Layer 9 of a small transformer language model trained on English Wikipedia (16 layers, counted from 0, width 64).
Take only the direct path to the model's output, skipping the later layers: a vector added to the residual stream pushes a token's score in proportion to its dot product with that token's output vector.

Output vectors of the tokens that the questions are about. A number n stands for (n - 500) times 0.0062.
"oth": 582 524 483 342 491 423 522 447 480 516 519 392 513 646 525 498 500 367 449 464 550 541 601 490 527 555 573 562 527 491 539 459 552 457 607 526 485 428 500 478 656 514 403 525 419 628 507 520 469 502 674 542 493 463 399 551 437 785 557 407 376 408 628 595
"istan": 376 403 694 273 512 546 421 485 485 487 519 397 513 605 604 437 438 377 505 442 588 434 483 591 282 506 598 497 611 428 440 539 596 216 648 511 514 403 468 517 824 404 556 562 518 590 533 481 536 433 586 347 405 395 480 557 503 612 514 500 458 286 566 611
".": 481 569 433 511 558 457 609 522 474 316 357 524 421 524 526 581 444 570 538 446 486 416 403 437 601 616 551 445 479 474 411 439 371 493 476 451 443 450 551 402 469 438 536 536 516 472 524 506 526 529 457 621 665 445 633 479 470 517 610 462 502 553 442 512
"nder": 354 482 517 398 521 649 470 471 471 596 521 376 551 558 511 622 581 475 507 479 710 604 432 560 510 408 601 558 470 357 359 607 612 312 502 608 462 594 547 488 598 577 442 469 338 453 443 400 349 550 581 401 410 446 425 454 345 468 470 302 479 416 640 441
" there": 385 513 517 500 445 644 548 549 410 479 481 479 560 573 520 506 489 498 536 543 538 518 531 623 476 570 541 498 472 390 448 432 517 514 408 390 514 456 406 535 563 443 519 512 451 525 572 518 532 534 464 314 550 500 523 552 382 505 510 392 477 407 521 432
";\n\n": 405 638 655 404 559 627 355 678 524 369 546 424 407 540 461 567 332 510 542 447 607 530 540 606 460 486 454 537 468 378 328 602 481 526 491 467 449 397 604 429 590 484 602 478 365 534 430 518 631 225 667 480 419 354 497 595 480 674 530 399 551 567 557 467
" again": 459 494 390 517 466 588 498 479 455 522 340 458 502 619 470 574 591 483 523 435 564 504 460 609 528 525 579 569 487 436 462 508 400 455 490 476 526 422 505 434 513 456 440 484 389 582 505 401 484 587 476 385 457 477 534 541 454 542 495 312 503 310 504 488
"==\n": 477 493 645 408 454 537 322 587 538 601 521 419 475 566 579 511 589 514 550 521 651 470 546 579 590 629 670 453 545 526 382 455 690 468 557 462 368 419 505 356 396 575 568 541 471 500 400 393 481 295 460 463 521 534 419 453 407 435 345 306 411 408 461 524
"ations": 324 498 579 405 460 621 392 456 507 377 549 410 673 629 427 458 536 416 404 450 605 523 565 527 392 347 588 522 446 522 446 585 601 418 550 459 329 400 493 428 456 489 647 491 418 639 686 569 587 519 587 474 588 583 295 471 543 399 412 356 502 473 519 590
"ump": 461 437 490 337 580 572 411 428 517 530 605 343 532 644 545 543 502 604 496 363 596 460 489 516 437 412 500 450 474 321 465 476 458 482 543 516 512 351 502 508 673 404 471 411 393 591 588 473 556 530 560 582 473 561 580 521 569 590 457 381 500 557 520 632
"lect": 508 516 583 371 632 555 393 458 478 526 488 393 528 617 480 400 706 528 615 401 558 624 537 534 461 484 547 550 448 388 454 423 572 491 491 601 604 319 563 331 365 567 553 414 484 647 423 541 510 532 479 401 448 457 477 522 374 686 548 430 496 656 346 469
"|---|---|---|---": 399 477 502 497 527 548 575 525 444 508 537 358 530 577 486 540 595 492 607 438 625 439 479 622 449 463 438 429 487 573 326 510 492 505 431 422 422 440 506 513 703 569 468 415 458 620 481 596 559 581 449 384 365 377 464 620 398 568 435 355 576 588 648 504
";": 493 627 556 487 533 555 486 571 568 367 431 507 462 509 418 556 399 506 587 416 532 445 444 521 515 500 437 498 451 504 411 516 470 553 431 411 387 444 613 479 563 451 578 411 467 439 485 496 626 437 559 456 510 525 576 576 578 648 504 482 582 541 486 521
" |\n\n": 468 538 502 357 558 507 536 505 481 348 429 467 470 469 530 572 591 526 610 526 526 440 411 599 564 379 416 443 437 563 427 638 425 404 355 621 478 547 380 556 595 496 452 445 527 626 444 449 536 418 609 599 476 495 454 570 393 627 507 461 570 469 637 679
";\n": 403 608 628 416 542 618 414 696 586 283 497 441 420 528 517 581 398 533 553 495 603 556 464 609 518 548 487 641 489 374 382 595 531 522 484 556 444 415 611 443 507 502 588 483 383 477 479 536 661 274 656 537 392 349 509 671 539 640 551 410 578 533 587 436
"adel": 454 532 444 431 587 620 357 535 434 464 599 346 642 586 463 454 536 403 585 597 520 642 472 554 540 600 514 511 394 401 423 506 494 506 493 478 382 366 593 448 678 450 498 551 402 678 490 605 606 421 624 519 421 550 274 522 393 567 426 528 424 365 505 652
" includ": 267 410 510 200 707 977 166 579 593 619 633 157 635 698 523 354 674 463 527 398 885 634 433 832 417 384 600 685 505 427 228 734 702 246 487 580 585 295 505 220 709 586 398 450 199 819 452 423 456 361 636 196 283 230 196 762 212 606 550 147 500 420 636 524
"iginal": 289 333 466 287 522 606 414 615 388 579 352 402 634 562 473 486 507 643 563 450 609 503 558 632 521 449 591 563 569 513 270 695 528 351 671 469 577 377 469 366 459 503 427 631 385 526 321 465 515 567 691 414 363 386 352 470 345 467 596 333 479 511 541 509
"uter": 520 573 536 368 532 519 440 626 486 550 444 331 506 603 652 488 622 566 448 549 594 528 487 510 489 426 567 463 406 369 363 457 518 518 512 556 558 444 483 576 462 432 317 454 444 621 481 452 489 582 634 361 468 384 431 648 418 502 480 398 526 585 468 510
" ==\n": 383 570 574 387 529 423 288 593 384 522 474 418 484 548 477 582 647 528 511 551 682 458 577 602 542 521 616 476 552 547 436 466 610 571 629 462 346 408 380 418 562 552 578 609 468 556 433 371 493 329 392 422 580 575 456 547 425 445 420 291 423 512 558 581
"th": 503 357 415 361 495 454 312 535 431 455 407 492 500 490 391 488 614 571 538 481 517 436 457 530 487 531 595 493 434 447 541 411 503 537 504 519 378 409 529 543 705 487 515 609 537 408 415 589 556 536 450 384 371 462 487 461 497 419 516 364 320 559 502 584
"lands": 442 371 563 348 581 642 403 570 466 408 582 432 517 571 405 442 561 438 406 648 615 593 366 588 525 624 500 521 485 439 509 500 579 536 571 581 390 580 617 444 556 483 426 500 360 608 449 626 498 489 569 361 429 372 565 665 500 449 525 429 429 315 659 512
"ota": 439 444 423 284 593 588 464 478 619 534 486 368 578 601 527 386 549 539 551 409 651 681 402 518 462 582 619 406 500 525 403 514 727 419 636 452 373 434 576 546 636 562 416 613 366 642 317 423 517 395 584 426 451 462 420 675 385 662 255 506 447 503 584 673

Output weights of attention head 1. The head adds the sum of these rows, row i times number i of z. A number n stands for (n - 500) times 0.0018.
o0: 437 396 469 501 536 502 687 406 488 663 453 453 592 499 746 556 555 459 437 733 608 561 502 414 398 471 686 559 726 633 554 412 551 585 593 617 457 438 394 456 408 476 463 628 391 546 421 362 425 427 375 385 473 314 620 444 474 507 592 629 394 463 325 391
o1: 536 226 468 482 505 577 651 402 537 646 564 653 648 349 694 482 572 542 393 694 481 520 590 599 509 566 512 664 488 761 598 545 489 551 371 544 476 399 309 423 379 420 602 447 346 470 594 340 388 313 442 513 436 385 373 550 528 499 619 571 607 594 629 430
o2: 471 476 502 418 507 511 583 416 372 548 477 351 435 346 625 506 397 560 426 516 490 448 507 583 513 441 417 652 336 624 429 521 487 537 428 449 613 404 415 442 766 461 516 476 437 560 486 625 454 450 650 415 601 617 567 421 561 505 558 437 542 615 589 479
o3: 578 602 663 664 232 480 243 592 455 507 595 664 358 512 407 426 542 608 635 433 589 479 621 539 509 575 541 492 497 594 272 324 528 568 471 544 476 435 572 592 406 566 510 382 641 474 365 369 628 661 412 433 454 740 583 379 579 419 502 444 417 469 649 386
o4: 367 551 467 416 570 483 516 524 480 464 339 467 373 558 456 439 511 395 554 392 477 514 463 487 459 495 606 436 351 356 392 474 485 574 411 360 458 503 606 523 500 467 573 490 748 507 571 556 590 512 537 418 579 411 718 373 388 626 515 508 528 481 612 550
o5: 352 477 369 599 421 730 530 462 469 719 455 361 462 520 465 571 509 450 455 383 676 466 574 473 428 352 746 633 569 366 439 408 483 359 404 498 589 543 543 463 499 573 461 590 533 442 463 600 350 482 449 399 636 530 647 410 366 550 567 490 624 432 501 414
o6: 485 605 539 588 317 465 525 484 356 392 424 500 479 495 476 491 466 602 436 428 467 486 536 530 528 335 419 387 724 483 451 431 557 508 648 450 473 490 434 537 519 365 444 538 436 442 533 327 650 514 490 510 362 573 666 320 527 454 493 673 514 386 537 469
o7: 632 531 519 560 528 429 493 620 449 356 532 696 544 511 510 498 437 376 525 728 348 479 409 459 557 587 477 485 426 394 589 505 516 526 557 531 501 593 571 588 534 254 523 479 600 527 628 715 620 364 490 621 568 461 485 515 546 543 437 562 498 467 539 638
o8: 499 439 568 412 423 406 526 387 491 437 392 561 462 623 503 415 427 527 368 548 379 479 451 518 529 439 527 437 463 481 401 438 740 559 548 407 301 557 338 469 453 587 523 581 539 460 653 369 653 541 486 525 457 468 699 218 366 409 616 485 389 374 637 383
o9: 358 398 350 475 703 491 590 620 586 662 570 615 501 473 454 505 666 586 477 557 531 591 438 445 433 369 673 543 513 364 562 651 546 284 493 364 664 484 503 446 600 642 630 670 413 422 373 463 366 486 496 681 376 378 458 444 371 275 588 527 460 424 424 400
o10: 539 492 401 686 407 622 425 573 484 636 710 978 358 417 516 457 503 496 473 472 541 424 581 375 574 473 662 550 607 424 482 328 630 505 655 511 519 587 591 566 459 517 621 560 521 417 462 525 510 506 394 549 425 524 558 459 569 234 574 527 339 544 677 425
o11: 623 420 598 709 288 513 448 433 513 465 440 520 428 501 566 674 553 429 429 509 569 628 669 365 363 541 656 499 540 628 502 629 410 341 707 844 415 339 512 473 523 406 519 484 350 418 499 487 465 478 401 338 708 598 503 337 449 525 433 516 525 557 383 398
o12: 638 591 646 570 486 392 485 332 489 260 395 435 494 557 441 535 493 408 587 562 611 552 502 343 626 504 368 404 507 380 407 345 394 527 644 646 445 423 618 680 359 358 400 504 546 448 506 512 584 487 453 343 541 538 529 425 664 641 348 643 385 677 559 591
o13: 681 457 398 438 542 468 580 411 605 594 576 400 510 508 422 510 445 582 593 557 408 447 391 475 379 498 439 188 268 556 627 413 709 557 585 526 337 557 603 514 654 267 442 531 587 520 497 634 426 596 610 350 560 462 563 667 648 561 512 461 291 560 481 577
o14: 551 500 566 751 524 557 640 343 382 550 497 407 422 494 600 621 465 621 521 578 361 458 499 426 475 537 479 454 400 609 520 537 486 476 498 581 556 385 444 420 582 322 607 552 503 444 564 395 394 525 563 566 548 568 479 363 529 628 707 462 496 563 314 457
o15: 420 558 470 487 484 503 709 299 424 226 262 415 464 632 536 471 597 555 650 450 560 437 519 579 535 364 566 673 628 454 408 537 331 501 551 240 464 449 408 484 377 662 544 468 310 583 497 449 551 548 328 472 546 546 468 367 445 387 549 535 434 473 429 454
o16: 438 638 471 345 511 362 503 434 672 318 394 643 425 494 517 347 523 476 689 405 301 420 304 616 560 377 373 552 386 431 430 545 542 602 443 398 287 612 509 432 468 594 491 366 664 522 456 651 548 593 628 592 528 444 721 560 540 470 524 455 487 401 633 521
o17: 277 455 557 558 546 568 455 440 573 540 521 408 611 512 522 434 502 491 490 528 401 599 277 643 454 527 513 606 574 740 570 751 439 323 559 593 549 475 357 546 615 597 201 638 479 600 283 457 473 356 599 696 378 492 450 537 606 485 492 659 389 455 389 716
o18: 462 299 447 351 491 556 617 495 475 662 354 432 473 654 504 456 514 445 514 529 502 506 411 740 579 480 628 679 405 497 424 578 458 371 474 274 506 677 441 527 318 653 623 557 594 549 489 434 610 560 466 523 302 311 603 403 438 410 786 416 439 325 585 403
o19: 695 499 500 389 481 421 403 545 734 481 587 797 632 514 497 499 481 393 466 531 535 586 354 589 690 609 369 593 531 514 660 408 514 560 584 514 608 713 788 366 432 623 510 481 564 665 504 617 375 484 571 547 474 449 649 499 464 314 545 321 507 470 546 461
o20: 591 358 677 595 620 530 494 567 661 443 393 408 406 359 463 552 613 508 507 738 389 423 524 505 322 219 617 617 498 738 563 571 621 548 521 489 470 489 721 452 463 391 474 458 510 666 596 444 420 363 418 450 671 429 365 469 508 667 506 417 581 456 498 454
o21: 512 455 448 424 569 430 619 523 616 545 634 399 607 346 663 624 392 528 536 542 540 588 414 362 439 625 581 513 507 485 558 596 531 424 685 668 650 472 557 617 650 435 457 591 366 508 337 562 432 362 647 597 483 371 615 466 507 595 457 601 375 525 437 532
o22: 360 401 487 540 675 563 546 423 532 622 610 557 490 575 561 384 594 565 460 449 568 535 602 474 450 482 558 549 542 642 623 493 498 467 498 578 367 441 286 526 472 765 485 408 398 454 534 256 379 536 336 607 547 518 338 610 475 310 491 491 484 431 482 536
o23: 465 516 435 508 494 488 475 354 550 411 411 834 641 550 405 427 681 532 457 442 496 451 512 569 495 492 473 477 449 325 532 373 444 303 552 396 442 600 521 562 501 768 511 486 383 675 440 559 456 603 490 483 660 704 383 549 577 251 426 404 278 472 454 394
o24: 431 369 527 644 518 564 315 570 579 719 523 627 512 606 537 406 728 405 348 457 495 732 534 611 393 506 674 496 552 681 457 359 530 321 393 586 541 424 602 324 391 558 541 572 560 462 581 375 253 470 332 449 569 566 362 444 322 347 543 359 506 520 491 507
o25: 507 447 395 437 458 498 487 677 502 398 529 488 617 485 458 429 603 549 450 802 391 484 373 400 513 363 635 619 571 395 575 449 602 583 474 565 595 640 614 510 693 340 374 418 466 662 701 604 525 340 476 691 394 549 481 467 477 448 599 582 482 420 595 593
o26: 409 671 458 425 416 514 563 533 420 186 342 445 448 574 459 483 560 509 675 531 555 441 483 596 381 375 418 555 408 433 483 690 314 619 487 304 497 559 592 548 614 469 420 392 515 542 417 720 540 446 423 444 550 579 350 627 564 552 437 564 610 509 527 407
o27: 444 625 516 488 400 350 468 369 363 476 344 540 557 507 571 326 488 376 379 503 365 485 481 462 618 459 465 470 567 368 387 423 359 332 634 459 626 546 550 503 639 341 481 486 617 488 706 542 375 652 587 353 474 664 563 406 396 390 471 450 530 605 453 618
o28: 592 537 386 471 386 358 555 435 427 496 500 256 604 584 595 528 437 553 551 652 469 473 531 375 602 638 550 622 384 475 613 512 381 672 625 713 571 607 492 594 592 312 295 459 493 443 390 471 562 573 501 524 400 515 623 485 596 515 515 608 349 424 408 764
o29: 469 500 607 559 422 337 568 309 689 212 320 562 406 463 569 525 558 549 547 428 441 413 570 588 514 308 299 504 617 641 499 666 478 538 443 472 394 390 217 617 373 599 449 417 394 589 396 507 682 553 518 504 562 465 427 532 658 541 449 469 577 463 382 426
o30: 498 466 513 594 616 632 436 410 545 468 268 633 397 571 357 370 725 568 502 298 514 435 715 567 493 423 519 354 551 572 378 354 617 383 326 422 347 360 528 407 298 689 506 467 542 600 605 278 501 675 311 423 595 613 433 525 461 319 491 292 496 492 422 412
o31: 325 586 466 336 518 419 573 423 396 377 316 463 548 423 509 429 554 530 485 509 449 512 347 494 413 322 318 428 525 410 598 723 418 436 578 513 427 565 407 621 604 417 486 475 469 559 645 454 397 438 602 633 456 410 496 472 460 603 554 535 619 465 716 481

Each question shows a token from some text and the vector z that the head gathered there. A number n stands for (n - 500) times 0.0047.

",": 577 409 487 508 493 487 458 484 475 520 463 494 583 569 488 470 484 535 462 498 475 595 460 532 527 529 485 507 553 473 443 468
Pushed up most: "ota"

"gr": 529 458 551 543 546 451 521 437 532 481 427 402 525 570 399 507 515 512 528 465 449 540 479 489 451 518 530 491 562 470 461 499
Pushed up most: "ota"

" Bal": 457 523 512 531 540 552 385 446 458 437 403 536 500 501 532 496 565 359 528 615 608 427 448 441 503 456 553 507 483 478 585 501
Which two tokens does it push up most, strongest first? "lect", ";"

".": 502 406 492 534 558 451 540 449 549 568 472 462 541 493 347 628 572 499 540 513 532 464 510 598 516 576 557 523 487 584 623 512
Pushed down most: "oth"

"os": 523 430 503 537 549 465 515 483 536 448 455 490 572 545 466 526 505 459 497 471 507 498 479 537 451 486 529 519 532 548 518 509
Which two tokens does it push up most, strongest first? ";", "."

" Ass": 534 523 532 568 551 502 500 405 522 434 419 454 520 540 443 545 480 446 549 438 446 417 484 496 485 479 577 503 503 485 595 526
Pushed up most: "|---|---|---|---"

"le": 503 518 536 536 559 488 447 407 493 463 371 482 535 536 449 563 525 459 545 447 531 441 523 483 500 448 590 458 483 517 593 529
Which two tokens does it push up most, strongest first? " includ", "|---|---|---|---"

" in": 552 462 538 471 501 493 504 498 478 519 450 394 508 514 448 502 515 568 489 447 527 545 502 475 440 574 556 487 518 472 444 507
Pushed down most: "==\n"

" and": 552 438 488 452 464 506 494 471 402 593 432 434 493 528 477 478 492 593 461 430 492 570 504 515 451 571 519 517 546 581 454 486
Pushed up most: "ota"

"-e": 525 452 550 508 539 486 549 484 495 477 396 403 535 518 518 546 558 615 473 345 550 542 487 413 429 519 587 468 527 499 436 522
Pushed up most: " |\n\n"

" head": 625 440 478 566 471 549 542 411 481 467 476 506 576 545 510 529 445 504 492 442 474 554 455 484 483 546 517 525 568 446 499 500
Pushed up most: "uter"

"ed": 529 445 462 475 521 506 517 536 483 481 486 495 523 537 518 473 477 518 502 429 498 535 467 469 436 493 500 527 510 511 434 516
Pushed up most: "istan"

"BN": 520 402 492 633 608 524 468 397 556 462 498 416 541 543 388 485 486 430 528 485 505 434 491 535 568 475 508 500 504 490 653 472
Pushed down most: " |\n\n"

" equ": 698 500 461 501 459 655 713 290 585 529 386 595 544 481 465 581 427 540 631 325 412 555 496 389 463 538 485 594 541 383 463 645
Pushed down most: ";"

"P": 486 407 459 576 592 515 557 437 521 536 487 410 530 519 452 515 537 450 531 443 454 424 475 524 497 480 525 531 533 471 670 486
Pushed down most: "oth"

" training": 532 480 562 544 565 479 482 467 561 451 427 437 550 501 454 564 467 521 545 437 591 462 509 559 468 512 601 477 528 533 552 489
Pushed down most: "nder"

" Great": 492 413 482 571 533 551 510 451 481 525 548 478 483 507 460 513 512 453 516 544 460 476 482 529 484 539 532 516 542 494 564 499
Pushed up most: "th"

" W": 493 535 602 588 579 526 490 443 613 385 474 405 522 539 545 423 564 436 560 476 593 434 443 432 499 504 468 511 453 428 590 550
Pushed down most: "ota"

" T": 489 489 557 571 593 548 415 397 487 462 456 477 529 524 481 463 541 396 509 543 575 462 485 427 491 496 517 491 510 463 618 516
Pushed up most: "lect"

"-": 606 507 501 642 504 464 496 432 481 431 487 494 625 492 518 583 504 496 483 406 604 506 612 535 467 463 546 518 571 576 520 505
Pushed up most: " ==\n"

"pl": 487 503 535 523 556 509 465 428 517 456 455 510 563 472 481 541 529 432 476 485 485 424 514 524 494 474 525 494 449 552 644 561
Pushed up most: "ations"

"od": 521 466 469 505 487 489 545 479 501 507 480 503 532 509 533 501 488 528 529 473 474 507 488 475 458 476 485 548 526 496 506 522
Pushed up most: "istan"

" \"": 504 477 527 560 588 552 418 520 525 477 493 498 525 529 490 437 505 442 549 524 562 470 471 476 490 600 473 506 546 451 534 459
Pushed down most: "iginal"

" V": 501 432 582 639 603 538 485 390 515 458 559 415 581 572 477 480 545 352 477 524 433 415 440 491 489 551 504 535 567 424 660 425
Pushed up most: "th"

" ": 527 477 545 422 510 494 474 548 452 521 447 412 508 545 474 450 526 561 452 449 514 581 471 452 407 561 552 492 529 492 375 516
Pushed down most: "==\n"

" he": 530 473 559 540 570 466 488 476 551 442 426 412 559 508 456 562 475 538 545 430 587 462 501 552 463 510 596 485 533 533 548 485
Pushed down most: "nder"

"ment": 721 463 468 572 462 649 688 245 560 572 448 566 550 461 435 639 440 560 623 322 419 516 555 506 518 552 512 582 537 433 564 611
Pushed up most: "iginal"

"04": 507 425 514 515 562 443 498 476 540 515 457 420 519 512 353 568 558 483 531 543 515 486 507 546 484 578 554 492 516 510 528 486
Pushed up most: "lands"

" ph": 553 475 475 506 476 499 551 445 474 498 462 521 548 490 537 518 445 515 514 468 489 527 500 445 465 470 471 521 535 512 528 520
Pushed up most: "iginal"

"===\n": 571 384 502 617 617 328 439 543 679 402 416 621 669 582 400 532 539 420 388 681 547 557 488 655 481 453 472 532 493 673 451 322
Pushed down most: " includ"

" on": 546 483 491 560 540 473 520 515 494 393 479 460 599 529 496 539 442 445 501 417 533 459 461 514 436 490 567 510 534 532 514 492
Pushed down most: " includ"

"ay": 565 448 518 537 495 517 523 450 509 524 480 504 509 538 509 492 513 502 485 468 530 495 501 525 498 535 531 510 528 537 532 519
Pushed down most: ";\n"

" Min": 493 433 495 533 535 537 510 434 512 475 435 435 499 505 427 526 557 450 533 560 499 469 448 504 437 498 541 485 508 481 557 512
Pushed up most: ";"

"ur": 609 414 496 539 576 549 531 430 573 535 452 531 551 529 469 567 494 443 523 489 438 496 477 580 478 517 553 541 562 517 547 524
Pushed up most: " again"

" Pal": 510 455 512 553 556 532 508 424 534 440 436 478 515 516 473 522 536 434 524 511 524 452 468 497 492 457 519 513 487 525 580 523
Pushed down most: "adel"

"dom": 514 466 541 513 553 550 398 533 488 518 496 497 523 539 524 424 508 504 528 528 529 514 462 499 471 587 462 508 559 463 480 442
Pushed up most: "lands"

"98": 580 411 489 625 535 484 493 378 549 556 469 529 578 516 369 596 474 486 544 499 602 413 606 610 688 612 452 517 498 537 759 394
Pushed up most: "==\n"

" first": 510 444 492 532 544 443 499 529 557 456 435 474 534 495 411 565 543 398 531 566 545 478 436 521 409 559 559 475 471 535 480 464
Pushed up most: ";"

" Syn": 565 422 454 518 577 632 612 391 495 495 433 541 510 432 471 509 474 443 492 550 458 508 452 399 478 488 508 528 552 397 569 601
Pushed up most: "nder"

"19": 549 495 581 703 773 563 466 498 676 334 476 387 605 419 343 576 602 238 675 406 489 277 424 343 541 589 598 613 570 346 607 479
Pushed up most: " there"